Layer 9 of a small transformer language model trained on English Wikipedia (12 layers, counted from 0, width 64). Numbers have three digits each and are written without spaces.
In attention head 0, each number of a token's query is one row of weights dot the token's vector x. The head spreads its attention over the tokens so far by the softmax of query dot key.

Query weights of the head. A number n stands for (n - 500) times 0.0036.
q0: 269542289713518421384477480586306972512545434415727414600616199412629410684410440508531621715460610674448471433594346239391651266605609457729633663384603686381194677448576471609528667492547362
q1: 464482601508470465515524396556541631545506460475523468482452420367581544491444485506513503427535481489528521620563565547602459446460522580565517491455516656476533518477586542484435468541471735
q2: 309447490472526493488577443471439605501586675506581505403590575463397542497552546608460485509533494598480694445387408378276495347459621456513540423426628601477325478392382494630500517492542468
q3: 588376505549444572509567375181677574404588687521314227635554543711518701480677364646610467619405446497398669409520510511415645641579535459513671498276355385457445236884439427582497403679452324
q4: 526473426403512510654462447502445520514418512472482380442393473448558518473584415523615427421595588625604359607426461539410585400491512438446460567489486583445548560537422495406578497611513544
q5: 552317499640374532413559443497486494444517630501403500583539497528347603552481577616458631495508494507432547424451493468521587543467515332531535315354416514449526546650559531455419635591522440
q6: 520519559449541504388471528521605561523526517486552560417538501518534425447571501530606613606541510574483437466511465419540365353430550528397469484430604441640565642420464629374486665378536439
q7: 544386604503498511421376444518451493484605509546631549635419449496379532505548437484470549423539430544487596405467495500405547501397567451514528252379445570533669451605675454603555427691441494
q8: 554613625477593550402521271625412441506459466489592539521526540321410611591502510458468377537442497430594618525540399508488576488441442484412503418532502441454583498583532457726383465626568439
q9: 543334504639630520529459501467446519495559451428525464473654440520489406537625643464497459630337534392473468342358506546524506525405650510484646403622394377660448415778591494411498535443502484
q10: 348584412388518399481447457591565595335445517574577578552561439572494440607601417516578379327638581545553397552511529505557427629614643494754544321401518502455518634477392589521592375579420369
q11: 244424487503529624467647525473606605657588610421456462446449470611439485443328582495344688491313303377475716500559452401586359436503673385491483442393552646474431431551503584636584423455600478
q12: 459426574480476467504564565569514471560680353410546655439282471557617552279432711515377488571661385426524556409592586455531517428380639609469326376598509395715547556524527568161486431394485679
q13: 456602622572735660559665593352689386478505755551634519372566661496436551339449378560375341398397420470609449627326283505436681420554634589494682431484614452682311166253438737802392466522475472
q14: 699621355483600567565416475478496410528671466566452628447574444453573433609444485443470687601445466632479410538621365522432390362451526346435297437520471371460520482689386551607518472429553424
q15: 568607310451676563765334245547538521644599382525490448327537435602359517443418388477599495309520464457435474384435492515407431381606663512590550456525448633391561532538602497575446634481615534
q16: 635585517364674440576510349433497535510484549616570594804529499698526467435531634394399494370552536595679593584462452658620675615566328555554437549506524490600573488578388423455525394488471613
q17: 445411398537553420266612551546552519369479396462491584364408619406583537456558463547409514543568554489621324429455514518514461619541381458570475508519469496430543516490341362566486290403663490
q18: 402245363635431399424492489442495472453477506510500592444511579506438634553661465603354594525549558551527439376461610398413663507341461375601505450552499543612496451602367519581515463619495448
q19: 561549671526471599520389487572542544511585528622449585537540445525599686548355563354595552439423586459628572570649398527527548468524524351530413463419464611456518513557591535570446545406352711
q20: 524537405594483428573520478445550478518507535500405353456559531494515470547484522562631500610527509409509519527516521665547425544544488535509578583561512406597368449486370355488584529545547320
q21: 543494334334481499477410635585557474430467385407582494490640502422548482383512448541411501485532455551456466399461519436366439503396563498431559541531447574526523495518502621410495577486392643
q22: 535544520412624512360509402620475464563489435506600443435403516299412373452544544529530504323664569574548540614358417543464609431476473485516468538526439619408677509494453454434444567624526643
q23: 487533532485525684513492583571507399615555658360544444578518344657541561400476537473416484571553434519317415442500529337492590449482509334496659503299516566452460533493505648608435461581431311
q24: 508410568564410531629467521536521490541612517479423453614379390556511635546502629515510558344473670485519538573450412345397669404559458320517463456409444404337581484606740571582505451568426508
q25: 459523560477463377533657401504556643417451621594442587383485579622430371533559742567450367415375475565367606432544564464446460445553422570523459672533566472464361409444670557527401465539520470
q26: 502292368385603418394490425404604613557560550442518608683381483622600590391445658436430482494545579528397386416436665445409487651605565473563386322413556480560508578543455601595589607313502459
q27: 496516455441613511611480501550578606606531510430689597456550449558557658383552528473522525610675603634410334395751538513489502526656709453643615667386603523512492534510611573373624489551417626
q28: 550368491652468590728483527309663575380671788506352408512554445642684706440545568506549571555588528475520524523670468427559474440531564523523479528668617354520308398491470515317502433486618544
q29: 428683541487465489589536438461372394563486489373336492349441486258750389492474367308373533513567593570462570521548597741688567431464396461597476418521547508475634413532411423366413538579659374
q30: 570564557505530548490402606426468597525518569354451567424289569553449408417454634531462472546553532543362442618592558525461475564496546775558565373492457532534490654426507654540590359497648368
q31: 480406610549590696393452476309442397478393490617478537467497383552407562439449530620572552507613376380387611378547569556283328414554359388433418494543407403473378483593451638533374266550352644

Each question shows a short text with each token's key, already scaled and adjusted for position as the last token sees it. A number n stands for (n - 500) times 0.00051.

Then comes the last token's vector x. A number n stands for (n - 500) times 0.044.

0 " sc": 500432487540447464552579788248589531432489508566546525508550425474504392504529442526523417516416
1 "at": 500404482526511469547532641271520535490467454486545509495540446456564487488440432410519407405492
2 "ter": 500463518510494508543631735313495494538520462436520497499530418450601390521404442408437433322475
3 "ed": 500484509497510497517621751443418485640508431455511495500493417460619439521416467426421436404533
4 " as": 500502494512531525524606779321522518628488523459476497493553434441584448493433432469443458460451
5 " she": 500499489500491513517531710345550488415474531505501515476532480479596512488473409440418387367395
6 " appro": 500526487517519514513537744386545540465461496527517484444559428462584501503519368405428430552358
7 "ac": 500562498513498514528625696285446530508474498425519487460575427432611500494475406472437379453440
8 "hed": 500507504500524479522623740397407486626513449488496500521490404478602461558422466454367432463504
x: 386353338470497571443497310598414296451402483502502428568500379440435556474583502563562302614480325515704548509416316500575638407615463489469541455460529547579637501437566579568484450400510574
Which token does the last token look at most? 2 "ter"

0 " ent": 500487500509482442561533655387562502457502470572542504499516371522545474500433415454429447393460
1 "ered": 500501508508482506510564709480395496577508465490497500493512394465611475520447456452387401457508
2 " into": 500505502497501477499548663503411490616507494466500499503505451458618498504437442449399455454500
3 " British": 500486503498513468519535683431463483508526438462489497496485456507595422537439481425431483360477
4 " service": 500489504502532472540530722465453491476510441513493494501514440495580443556438427408421521424500
5 " as": 500505498503507522515577677401514504606488507500493501495538447451569466495447462460466465447447
6 " H": 500522489506484427546547704318596502413502505556531487462587402488569440521517433572407434492427
7 "M": 500541500503523489515522673413541492420497498494507490471539450503575481532504490443472549549468
8 "S": 500543503505535500531490697410487489453499478491492498498523458504554454546489487453482561522483
x: 446409500457444535386490052578561371506498410416655356537548478285503371562409526474476435425469583385618641535498469590531511430504504571371357354479441530480459506488555537502496637463566427
Which token does the last token look at most? 4 " service"

0 " ": 500503502511521462521610713439618497516525455547504498500534419484498436462444433499455499449526
1 "6": 500465474522508485509586623485561490532507513480512505499551499469579478518546508457499542499516
2 "-p": 500461473519515457527552726364551502442526476547525498497559429486503502459494430558524474491498
3 "ound": 500473500491509457522524684481507493485505458469518492492462468461584453524434466381466530465511
4 "er": 500499515505505504530563689380468493552515470468493499516531457508591426540451467445424472415518
5 " g": 500503488505506455554529706339525499437494481548487487478531393501585455491486433524478431417456
6 "un": 500524504500505495516582671457471493522509514490478487510514420480623462533456500443460460490505
7 "s": 500538503504555517529570701363449505539508446465521492518544448465575437506468470466494455468519
8 " and": 500517500498528506487529639403463496523501491519510501517529467486587480517412474466464525432509
x: 388474497542431655549361390520467313406454470432502463542548468196382748531629496565580427553474480415628543580425425527592736461456494498474478428478375549322526452679490443686425421470510509
Which token does the last token look at most? 4 "er"

0 "ian": 500499510488482482536615715370454486533520451442507503485472458522574386560445463418456497346461
1 "-": 500427483525520457522605686357581494501512488516552507506547438468530420490442459429564591459375
2 "born": 500479501510511462530632812448499484519530480457529499499531450480591386521450470380407491439494
3 " d": 500408467524530457538604741273606499425503441558484473470574434491540351501487415530477459522439
4 "ance": 500481505507539502526559739393374498588512441452484486503502421469614410532432503407468460410490
5 " and": 500502518506502499496594719427454495546515490446490490535511445463582433501385501431464506392490
6 " b": 500539491511496456565518742258570503434491463630531477461595403514588415515483419536497398447420
7 "al": 500571504511530451534479583265534519422487490486539486482589442463626511478461451462539378457436
8 "let": 500555504506520474518567665334458511490485442477521501512515453478582435552453438378446462403462
x: 520501497375422482455534192632508436407460470368431508594486485462455538478545386428590441592489439411514660564520430499570728521435515556507434544573496589479602498453561519456556343560487511
Which token does the last token look at most? 2 "born"

0 " O": 500476467513518489523672639330600492483500517495525506520536392489645469541511449455388528448455
1 "ld": 500433479510506491543520721356583492486507404478498507499523448499605452537476503417449545439530
2 " Sh": 500486451515492434557555791281653494427503474567523500493570447498547437543544412558376493467475
3 "it": 500471477509491505535563636302580503514475487547496486478571416450505492502450502403457472482541
4 ",": 500486509516550540510559781462505516554508434523528488509589507460534454494441478472401541491550
5 " ": 500501497502564426534594769424662488539533413549462499497557440494481411436428429536459504451564
6 "200": 500528493508486502489561817644622503520513460459466480460573560439384419518523549458564669542532
7 "6": 500517503496543496522588713490491474559528459455496493489498485462499420549446520447432601422561
8 ")": 500511503510569527501465749417429530522505463500490499529546517462515467440414486402415487394563
x: 452291420550493581491451339568505474546341403370560599574644631370481640401498581496539415597533439586674704551420506532554644456360617486331610279620226531435570544416491599553495483418631633
Which two tokens does the last token look at most, in order? 4 ",", 8 ")"

0 "th": 500464499500481455536580684366521478512513454494522514499501440502521401529450497473521535356453
1 " year": 500505514503478487546591733485504490526506502518517499498512424498516415545450439434439504408492
2 " and": 500509513509514505501548653445521495513509483540508499503535459483553479491413494456439533419516
3 " career": 500480509514505499550579740466466520434518482519478495506537441482566403513452480368459477395514
4 ".": 500511527506470484547597673417574512465503474547493508534535461483514465465450485483460463400498
5 " The": 500504499493506494520537575492587496520514442525492503497459461527571467493441462465543528353478
6 " National": 500527500510507470522500691472513497452509471475514486493507452527634454538453431442462507384409
7 " C": 500557492504506436538572662323598495404504513520553489442590391500615461515523420567443478465417
8 "y": 500571501503554513520517526386502497445490509542519502468563381510579482540475482488549463478417
x: 637565486431501602625359308644437492414610479515521491598540474563469422547460366499572553461560425515540658657498399489564586474524528515577448546413661559346458541329526496593485543567585475
Which token does the last token look at most, and with what share of its attention? 7 " C", with about 100%

0 "\"": 500478507511530553531559702436434511561502493514486507490509416461502446512448481403422519421519
1 " was": 500523499499499509511568721420577512474490490517499498498500494474540464495490461431437489505496
2 " d": 500434482522510473532583697320596511424491454568504496492549455505537400488494406524501423533446
3 "ed": 500453502514522469517596640457475503495500465461492487495519424513620472531463439488439432487505
4 "ic": 500480487508498443508592631369505525453504482389468487477479463485583481489487427494444430454467
5 "ated": 500498508498511502503616657471429485603516443468494502510487436468584458512437499439435448420517
6 " to": 500503491495532497490539649477464488575501524477490501473520454473605527502459457447411504452528
7 " his": 500508498501511519485575640468514492523504503480507501492497461490604472519457465449487480362448
8 " C": 500560500498532414527568643318593489408507498526528500431579416494599469502523426573436456497425
x: 400504474247466622502377429605517568350602472545504497567606528316370308579160428410642407496639468497572516617466367438493553436427626487608525535564532343439571515582610448580516388659576493
Which two tokens does the last token look at most, in order? 8 " C", 2 " d"

0 "p": 500458488503485442538573702300566493479504432546537517505507384508478392516466427536556484417483
1 "ond": 500454499488479431526556665397508473556504435477531505494480453503560427555425419452492483410446
2 "s": 500445508508535497547583723363475495556515430475515495499525408473574416518452427467453465416527
3 " with": 500504506498515510505542680446423501652505487512514499508505448467585452520425432445400483443507
4 " Ch": 500491474512498419552518727321625501443508475546457491465565420521560453507526419557450431488441
5 "al": 500508498509536456539524581277539511399486468507479475483552433475597480543460439511455439505440
6 "if": 500547497503504527517613622336601491452479429495491476476548401487572459550463400462441465448458
7 "'s": 500539499502495520508535676447489505534492486491504494507493444496594445560443454457457547403450
8 " b": 500566500500516449552520701285573497440495477609531499457586414518580420530489414547496429465428
x: 357428412423462668535341388666461514289603476525576534571546494559400452680172518474591429465603511442552587547405431474531718383509553495443463557528623330460572519526479516586427506726606618
Which token does the last token look at most? 8 " b"

0 "ed": 500494493507514480519613744386456495586518440467486503497516429463608450502451465404372419429553
1 ";": 500470515519556487493594705385427510589525473499480504491534471444591453493430523401399502441543
2 " Ph": 500422458517487418543601738268606489403522447496509496486533419535627436510543415559464416418403
3 "o": 500429458518520508536505699320582512383480471455437479464515432494551412511516462499563432499376
4 "eb": 500478493500476466540581667325548488450502454520463479485508434502582441547420512458483512427410
5 "e": 500504509504489488552544781269532499480489439493493486512512404473553395542453507394466495364460
6 " had": 500487495495501461518621777340559509482501515508509506488504443467553459534488446461392504483525
7 " s": 500567497509527428564543728309561510429489471569559487486598401483601415484441347560494374502452
8 "uff": 500552503500532447552484716356515510473487452548528499497557444488600425524392424432461392490527
x: 374450376441650490607483274609488435375588366391500501602522471642358559560398523516574413550512527448543597601465413471532606455624496437375370537413553475488529564433467459477584330669552562
Which token does the last token look at most? 7 " s"

0 " comp": 500453486516447482548642742350601524432458535530565516504514408481518444472527408508475377448381
1 "il": 500484495506517517543602701369566519514483463449516501498512526497651446526430399377434423433458
2 "ation": 500484525507475485538616743467411488561500452441510499503511433470590428507389458449480492377465
3 " was": 500516501501512520516607785438579513477483488509506506500505497457549447507480431416442508510504
4 " released": 500507504508528529512566767569425503587492480487520506502518410475634482490444438362365414437510
5 " d": 500507479517545449539606745278613503422496443571486464445599439497591383494503380525471403528441
6 "ig": 500579500518510472526655556344510529400471437501509456472550410472639459524478426401557440499451
7 "ital": 500517510507480513506612733470420495568505443414489496536483438450567429534413473416489462382480
8 "ly": 500481502493514546504581724422489477527485460482490499504498482467582460532434461444454488452539
x: 431467519534563519389327239545461246396373540449561322601494482352428569532639550575553541619506391309667464480478490507577716419444604511466443378410436522443522433571567483506460523378462559
Which token does the last token look at most? 4 " released"

0 "d": 500454495512507484525571648329567498464507446503503518500519455454506414502456473488495486487458
1 "ess": 500486502499504494520563676391502490549507437486510502493506466482537450527468473451434491416525
2 "a": 500493502501497484532564681379470496534510455472501501500499455504540432537482482480449505427493
3 " G": 500484477507516439527510619332558487460500466551480494481533430511551472507500439535454483462468
4 "overnment": 500492503501518480534510697455503499455506441493504495501496485512575456538475465423427528442483
5 " The": 500504485499506460528562584434575492538503455496481492465497471526556458516473445510505542393464
6 "ater": 500519501503496487527565678437500497508502462460498489499507475496559449527470494432458528401470
7 " where": 500513501499534511497508561419532508511487489562497499499542496434555535485441489455441508442488
8 " he": 500478499498505495495510603414563498448497506514508501463528505479564535477482453485462475432458
x: 522518643306534584574227357606489300451486496469454324587445619239227546631613561446759466474454346376550567600412509453578629368338660464414722527570333431384584498487496435583461497618493558
Which token does the last token look at most? 4 "overnment"

0 " F": 500462472516468400555595730283660475385503464581550513516545362528550444493482404527380456466430
1 "av": 500399461533490447535545705224498534439509481496531511502534386471598458488475462420511432476520
2 "or": 500470507497481462547571726258583488527500458423525498492502460516606450541435471468386419382494
3 "ite": 500497520498468501546589781392468490549484425456484499507493450508542396574449498444403536368453
4 " (": 500486480507563507526693764439536500482495422522479482471567452425640468477477429403445550412462
5 "s": 500515496517598429551495684353609495409529465528471451492577336471595416481427401565513451445430
6 "ix": 500544508514444485484564710516487522536470532427480477523537506438617466511422517327537461471406
7 "te": 500529504507497516546566791401461511528500464438523493522539431421585388511402452354435454378466
8 "en": 500499502500486488538621762364484499565520463472524498514528411497615406552409447389493477451519
x: 379462550504449521451544269570390374397491550464537489633496402452403534541595439551543466630534444407521450548539365482538595386543481504394532427487555524447543537544596442409460469526444504
Which token does the last token look at most, and with what share of its attention? 4 " (", with about 40%

0 " |": 500505502513533513490598701422452513546531496526480499500525444476584440497471500401423499466582
1 " ": 500502503511495416530635781345639493506546472525543500501541355508542450433450424517438431451605
2 "4": 500457471519506487515592712421521483572525559463506498492555422458651480534583507491437476455496
3 ":": 500516483520477475492571762502558521569547452541542506490591433450523547465465464470527559520631
4 "15": 500471502513479527500607711458489481522507552448517483490569470483594447570532557420521505522551
5 " |\n": 500494497507524480494576815438458504618515533444499518486541521399524478404432453355485461486555
6 "|": 500501500496534530483615658477490499552501446541494503499492480476581464499443440416474505437520
7 " ": 500493499495571473520649803457646484518541413521525502513544395513536437458455418573428478481591
8 "7": 500525504494504530503627601532601464508488511479497499434575470494586496526561488497484554552519
x: 515420527430616562511571361630509476558548527555578384618554375323470293458556557405500556501618577316520470573644313553567656491574457495368647371419480349566451424458621416551500529552628395
Which token does the last token look at most, and with what share of its attention? 5 " |\n", with about 20%

0 "ri": 500490500494447493540616666345543484524494474466521504495499448508511416562452458479485508454438
1 "p": 500455499500497479533609678311511496539499450501525504497502424495521416541453441462488509430482
2 "\"": 500473504507531540526550748456409520536515476464498500498501464462471410501468531412434552423552
3 " (": 500483487510544500515617703402472506520488455505502493486547451441588495468493441427458490448483
4 "f": 500482489514480438538536718308596500443504500565449485481554399508491424479472478548520429481439
5 "rom": 500501497506470502514521742507497512536506478481492497493530420458535461509445439420500452529477
6 " The": 500526494500532472524538614397555488545506440491503488471506460498590468518448465496464533404466
7 " O": 500541494501566492497596565400557484477491512488523494421533441491618476550514471492429538491447
8 "ld": 500561502499525507528498660380580491497501426487501501464535453493584469528481497439458542450505
x: 388463463495624521522432121689447397368488426408608447579551541222493469500452535471477499450514522581662437551511401581454610440644369545542584552400587479445533522480506439525489516455619551
Which token does the last token look at most? 7 " O"

0 " to": 500478480501534501500555630447524490537500506498495505518523433466604528493455465424424504417482
1 " his": 500484494500497519493585647460535489526503495484513499502496463488602456524455471443486492339442
2 " n": 500413450509512441529555642299572494406492438537511493486513412500583435496538418530452391391451
3 "ative": 500468500503525468511577698452487507497536425408516492493496462481596445516473533445480461446530
4 " Russ": 500497473502523472540585683326501502512514412505456499453511471516562404529494473443457480341498
5 "ian": 500498509494479490526601686432453486522517447442510498511442449510597420554441477430443472343454
6 ".\n\n": 500479509501499479520641672473602503472499492541512514520535456451515472472474483447431497408489
7 "Ch": 500521490503508425547529714361643499419501477572547496436554438509554462493505433547468452480409
8 "al": 500574503502546458527517594301523514386497461493518500488545442463614485536443450507456429522440
x: 431547421190580493465500221586563495402572545458495433585518501490428458510418346472624448529484519567550571631473439443619576466487575422499411582519491518351502612443531510553473379580476478
Which token does the last token look at most? 7 "Ch"

0 "ide": 500475506495479471536557691367472493514499436475510511491494461483538404540446456432490491420471
1 " served": 500495493508480467525616760461510519505502466484513501496504461495593437478486453428431424451490
2 " off": 500450493498543421516559666506519496524507467518496495491484472484521385506439394496437453465538
3 " Afric": 500483464494476457540564690390543505436501460453471496471485483484533436523501439490473487461419
4 "a": 500495508497504486548561733419476498471517437476491500508482440519565410560473480477413511432487
5 ".": 500499521502491465542607671432552508449509474546497503545527461480522479488446492487415508412482
6 " She": 500483494501499506502475642424533490414486521545515511478530502480574511490471458435443464418425
7 " then": 500485498495528506487517643477567472502497486524496505480518498464549511491449471445427515450496
8 " under": 500516498496511479501566624496488492593503524482511504466515448440569516481445453451426484480445
x: 439471479514480633632380553550433375434499496544630491726426608420466443580668483402689498516378276474768460567451346467579624506638340402637552392571547522354512467466562577671491377403594422
Which token does the last token look at most, and with what share of its attention? 6 " She", with about 30%

0 " ": 500504503514526451527642773422651496520532443560505498500543396480497417451428414499442499435534
1 "39": 500426474530499476516574754493572477473513541509508510503577443471617492568558485461446573525491
2 ".": 500501517539481479534624755467586521442522471559553502504623447456526529454420460461502533501584
3 "14": 500452509515480532479629685502437469541503507458523489496551469446555471556499603415587592481509
4 " m": 500468471518509450539574750331533496433508489504448474458585379503663488495500375493518443441501
5 " (": 500503484511534470505674740413473511508504458503470489455577441388588493437486415374507476474520
6 "12": 500535494513473541484667659529508485530499557426478477458630464423624500515554555411537528524480
7 "8": 500530500500496554491621712518516467513514528471493491465620432422588490541497505445493577467500
8 ".": 500494499493484518514635716473559513500528482512564498503652466397526576418420461448544493462567
x: 487435570475598622435388388536558570443627618579474590626411404265469552529403606444583551611643602453626527475484403592485484482589624515462583153541507475482504494312389642568553560670391492
Which token does the last token look at most, and with what share of its attention? 8 ".", with about 30%

0 " includ": 500494504499511471532583742443517520503477464519508500484491453442575459476449371377342374385493
1 "es": 500504515508488519532575747481417503605503432478496499493519405444629454486411433442462419458519
2 " are": 500516506499484500523607795428554524427485462485497502496495474426538444473511452403453454451493
3 " b": 500440485521487440560537762271560499406494447630461482486575391523588425521497401560487391468424
4 "are": 500487513498484521508641633473482480538503493439475485508477409441612446525438542391521447338478
5 "ly": 500499496499514559507599737438520495528487428482488498483518466424561446514474454403536484486543
6 " con": 500533498503548471541595649436582508460496576528559485509529405466559433517434353555475434528325
7 "n": 500547496505532439554554698309612520443499521494577490473548392493569404532476388535460417470474
8 "ected": 500499507501552500492570666499423487622505410480512500511453450457577472514410472406434440396547
x: 356431407518571603429527309548382314422289501524355424677539370421482547400617499529632445634481388517649592480447302434529660468567528480369513477475485587512619498490585558556456466384519619
Which token does the last token look at most, and with what share of its attention? 0 " includ", with about 50%

0 "hen": 500480498504498491517554644389538492521493490485497505500505455493540458531447430454440512420461
1 " he": 500513478508520481505527607366580491462496513497525498507524489503565510495483432488467483417455
2 " was": 500515496500507525506562674454579505490495480521510501499503493480528461498479466452454509501500
3 " n": 500464475509515464518556631358528502457489447532467489478521432494561475478521415512457386446467
4 "ine": 500494508503495503503561639463435494526508472458497497505504453468583479497463519402486452417508
5 " years": 500499508505479520536576722504473503524510497485498502523545455480537439526474456481499466456520
6 " old": 500515498500515472517519639432486484493509466471503491485496454484565441515451445451478481375490
7 ",": 500508506499503524503554660509499510522501454545481498526553503454521489506435469517476501504534
8 " he": 500474500498517488500513620389554497442498520503512500460530511492565513485487449473457464428465
x: 495535652326477517582294382603487308443483479454439367606403565252241531634567525499666468498470339385546569594438478474608569355331692459382673482587281430435576494497524450594394473652544599
Which token does the last token look at most, and with what share of its attention? 5 " years", with about 30%

0 "ere": 500492511509478503559591764264474498520493449482519504490519447496559407554459460429389481420439
1 "ide": 500473511500482481546590755326460497541498422468511505494506444479538398542452481410439501422463
2 " s": 500419488527499444567523717291565501443492467575505493500572381487550396506454347572497435482432
3 "aw": 500455499509454516534596730373497515553503469483517486499557468438563428547459486486491427502503
4 " five": 500487496507495507502545751458462489559514501478505492495540451467577443531498463377461527362522
5 " s": 500509480519532444568491734323565504423495474584479468463619403512603416494479355550486398505484
6 "ail": 500534492502475464533581749422477518538514437441473480462500468457584451532472458423494505438501
7 " and": 500492502497521504494536670365484500551508487505504502516536467448538474501405463477454519443515
8 " made": 500508502501585499499468713440449497598501445515515501505526437449603484490418409405440423451543
x: 360407311548643497512537308432393245374308431457428479679496442364374555540539505517637404586398367431653655375437380520574642350516537491451622445520584507398469576511497537453412373414601548
Which two tokens does the last token look at most, in order? 4 " five", 8 " made"

0 "he": 500501494507462460546580706284548468452479470480523500501522489493567434548401454460462530352370
1 "f": 500462527508449492553666729351570491545514456528535503489529369499522389547373446456431493448460
2 "ort": 500432486494515453557598769344503494545528363460512496493492452480522359543425487428461537399481
3 " in": 500486488511538497503637747532442504622516542469514495498550415423583467503479429471375486406443
4 " October": 500470472501584416537592754471561492489536431493467478460523499454512354539480446424468543470483
5 " ": 500499498495569439537698750510723499520547396538467508495535435476490416445443424510427503403584
6 "17": 500540497506536530510559785627644485510498525512491476475602523460530429558480553404465649559531
7 "9": 500534502494489527530637797629684472435507493530501491495563476434414402556420524471450700543513
8 "4": 500509501496530505548595851456548483529520457501495497470494482457493413554455469468356604390537
x: 407426543518530501375483215684466369534502438481599473635476644558571458518475589522613411613534496442553585562476437575619579458474524440398575315524279483575533521576555528486447539380535481
Which token does the last token look at most? 3 " in"

0 "on": 500482495510493477544570709354561503482504456481523508499509476505517408531472468448485512422455
1 " T": 500467469505503406537547656358589484427512477519539504511522415513525430508507421541432502471439
2 "ri": 500447473508511482538541634408613487408491455507504496486532455499478434536484466533527475541441
3 "p": 500458493501524479537549657315534493487502449495479487490509430482539442541478474487469488448488
4 "\"": 500488510511526534525529735458425519523510478495512493509519470463461428498474539420440556438543
5 " (": 500507490506544515512603683435484505523488465505487489473554460438584490472490445421461503450490
6 "f": 500520495506494443534525700328584498449504508558539487475548403501487430484472482542515438479442
7 "rom": 500505500501482515509509708521505508540506479488491499494525438453532475505450458423495457511480
8 " The": 500532501499526468521543599392559486543505450491511501469502463500580468523461467500463532413469
x: 443556528449492603559481293748519372413449483583622533532506557107528373464401477577663354606384501541643514560427389562588663540574455586443572471553673548410562438571649582693422572508684474
Which token does the last token look at most? 1 " T"

0 " B": 500461477522506437554546721279614485444512442585528513516548386519570421495496417509433462455446
1 "ass": 500419488521545487548547724307505508468495365497522510495534450473605438523497455446483461445469
2 "h": 500450494514489440554569754202554500474511449520511498500538446518610409559505508495430492404427
3 "un": 500470509500494484537555695293486492516498481484498490502481437513610421555439481407468446406460
4 "ter": 500484506501511472546589746307521491507503453466465486503500450502569374559442469406423526352459
5 "'s": 500511509501487512511558693490484504512499492492494481525475440505611441567425451454468569374435
6 " album": 500493496504521522545549845466483513515503482506496503483522459457510444543494421375297528358500
7 " B": 500544492501541413556521730280577490437508448580548491431586384500608441500514418543452454496467
8 "ass": 500575504502557491537535697322511500486490368516520499460566476469583454530513442447487473475442
x: 399415444345561513414588163648569419327448437433587512567513488444440432544423500414562486460516542357568606547541413477467649547434561505560546586473644576494505531410455538480396502561562494
Which token does the last token look at most? 2 "h"

0 "200": 500476477494447469513628796532563488525513487443506514513484496465408360547485516485563623447496
1 "8": 500481498497516479526621719477494469526518461468505505493501473457506407528444506472462578405504
2 ")": 500509509513574516505490715435438524521503455509495502496508510475503471440445500411411495381547
3 " |": 500528509501525529504575663444468510542512481548511508508513457495559456493455468409394477421545
4 " Al": 500489475521516459514558712264592514442512505491483487461581444483616468527526405484464461516483
5 "t": 500511489514553506509545631345620497398475441541485472460600454487523483518478464508463490545493
6 "ber": 500520511504529495515575639361443485504513464507515491533507431497575439565452516400429471403438
7 "g": 500541501503524485533550717324485494474500435505514491498514437504577422553472505450440517458448
8 " |": 500505499498553527490577707455469513569516427570496500484544519476516422511473510427422580476536
x: 372515333504480651323449431441351310449459497482664626567571581220572571382666632564442400460455557422655581568376550510466632441400469482430606354448464631424643446572499465575474454515608467
Which token does the last token look at most? 3 " |"

0 "1": 500482489505502492521605701408486481524515484485498510504508442488552434546514517456489560448504
1 " cap": 500455487511477474536563666412522506464491522525542505498519401516563465544470410458488468495446
2 "t": 500434498516504506531504656344511528492486465495527494495535421478542461505435427452481463441506
3 "ured": 500503514499493503514571690463414493584512448478515502508496434475580453522446482453431445447512
4 " ": 500496497506512430535608741389582499534525443517456497501544412485529445453458424533469470449550
5 "18": 500501491511490513497567725510546499552496533478486487473572504480561461531520495461508502529504
6 " ship": 500507504501518509529545702436425497520510481504496495510529463468591450559440447419420498412501
7 "s": 500519504504530530538565692401431505542506456469513496526538438487575431511481466449488452436520
8 " in": 500515497499536498498578662486436502604518528457509500490541440453567490505487440499434464459450
x: 510483479401484576558550562592448132438560544558572547583652582384539501484615500582601361502371265402857590498477340422493683410510537448660579393476431605464525511595426520702446363357511494
Which token does the last token look at most? 6 " ship"

0 " ": 500503503513524455525630751428639497519529447555505498500540405482497424455434421499446499440531
1 "3": 500448464516503507523589690440513484573518531482525507509534424447623485532583533483456509450454
2 ":": 500492474525494483496558718489543519587534437548554500495588457459530544475470481477498577524595
3 "0": 500451481516529466496656713485526479478502432492555489471574495440523483535544503489470578535612
4 "9": 500474495511488496518639761416463484512512467469521487480568490452572462554517528426473546482534
5 " |\n": 500497494507519514491567807443471506605511517485504515484557531400533509413435455357461509477540
6 "|": 500504500496539535483602643477498499548503441546493501498497483478573462502444446423479512442523
7 " ": 500503499496574483515646780473651482505536413520513499508559414506534444449453432563439497498599
8 "3": 500527498496519545523614664512550470520511544464488498440555373478617498537578490579418522529458
x: 585403503367630572511570369701507410586563488564538422523621427418543177537486518416520414556601514362499513499470410551495608409610477459419652371321526338500414460468554409615500557405633410
Which token does the last token look at most? 5 " |\n"

0 " into": 500473492506513488499558613467417490608500509480489507507516429441610511508454457444439478456456
1 " British": 500483501496505465519537680440472482504523437466500503494485462507582423536442486429433496362475
2 " service": 500474504503515463542529719464458491478508443513514499496509434491577449548432431409418521413492
3 " as": 500503497508501515514576667407502504604487511501490499495537447451565472494451466461470467452448
4 " H": 500484482514471427546549702324592502416501507555455486477580406490563441519520437572411437492428
5 "M": 500501493507515487517524671414539491424496497492489481475536447501574481529504489445474547548469
6 "S": 500518502506528499531494694414484490456499480490505486497519455503552457545489489454483562521484
7 " N": 500542489500523413531572712294579483431513440522538491399519418481553433507545429534433459462450
8 "ere": 500525502502524504543543720309499494498505460485505499487523426505608457556504500428459472444472
x: 524412519428460560494557025609454334428531491469603463547431493360392454585555491414516455465535470506580577591555427587459515416490486506565497388428614503416599495395620526428463525514521562
Which token does the last token look at most, and with what share of its attention? 7 " N", with about 50%

0 ".": 500490522516465460534621710361543506486509463556483503478534449472524471498434490462446518405500
1 " |": 500501508510525525491576668420440511567518463569485500497526448475541424509455517405456513462566
2 " \"": 500502487501472504493610716489490476549480495559493498489519413421548510507451399403479505484493
3 "B": 500458472511511431544509676281616490436506476568474487478552402513560440506486427544439469496427
4 "ass": 500472495513527510542546707314516512445496400507484476486553430469603449528499456440462444458482
5 " W": 500504475509479459534555736287633488442496491542477480443590404488574424517539454531418486494465
6 "ork": 500524497498503560540601719440526504487502449486489487487537424471610460531463463423392534412533
7 "er": 500520505500517508540571726327480491522515459479511495520526434522594424571488493448409516401494
8 "\"": 500522503508545530532591788476382517540515493484491498546546441489512414526473507422406548412559
x: 501351462591376484417446314632445384428515385451588636594574518498562530451608464486524506539596379520686711536424491638597584563406486501389548218558300501501544486471514595555478536348625503
Which token does the last token look at most, and with what share of its attention? 8 "\"", with about 60%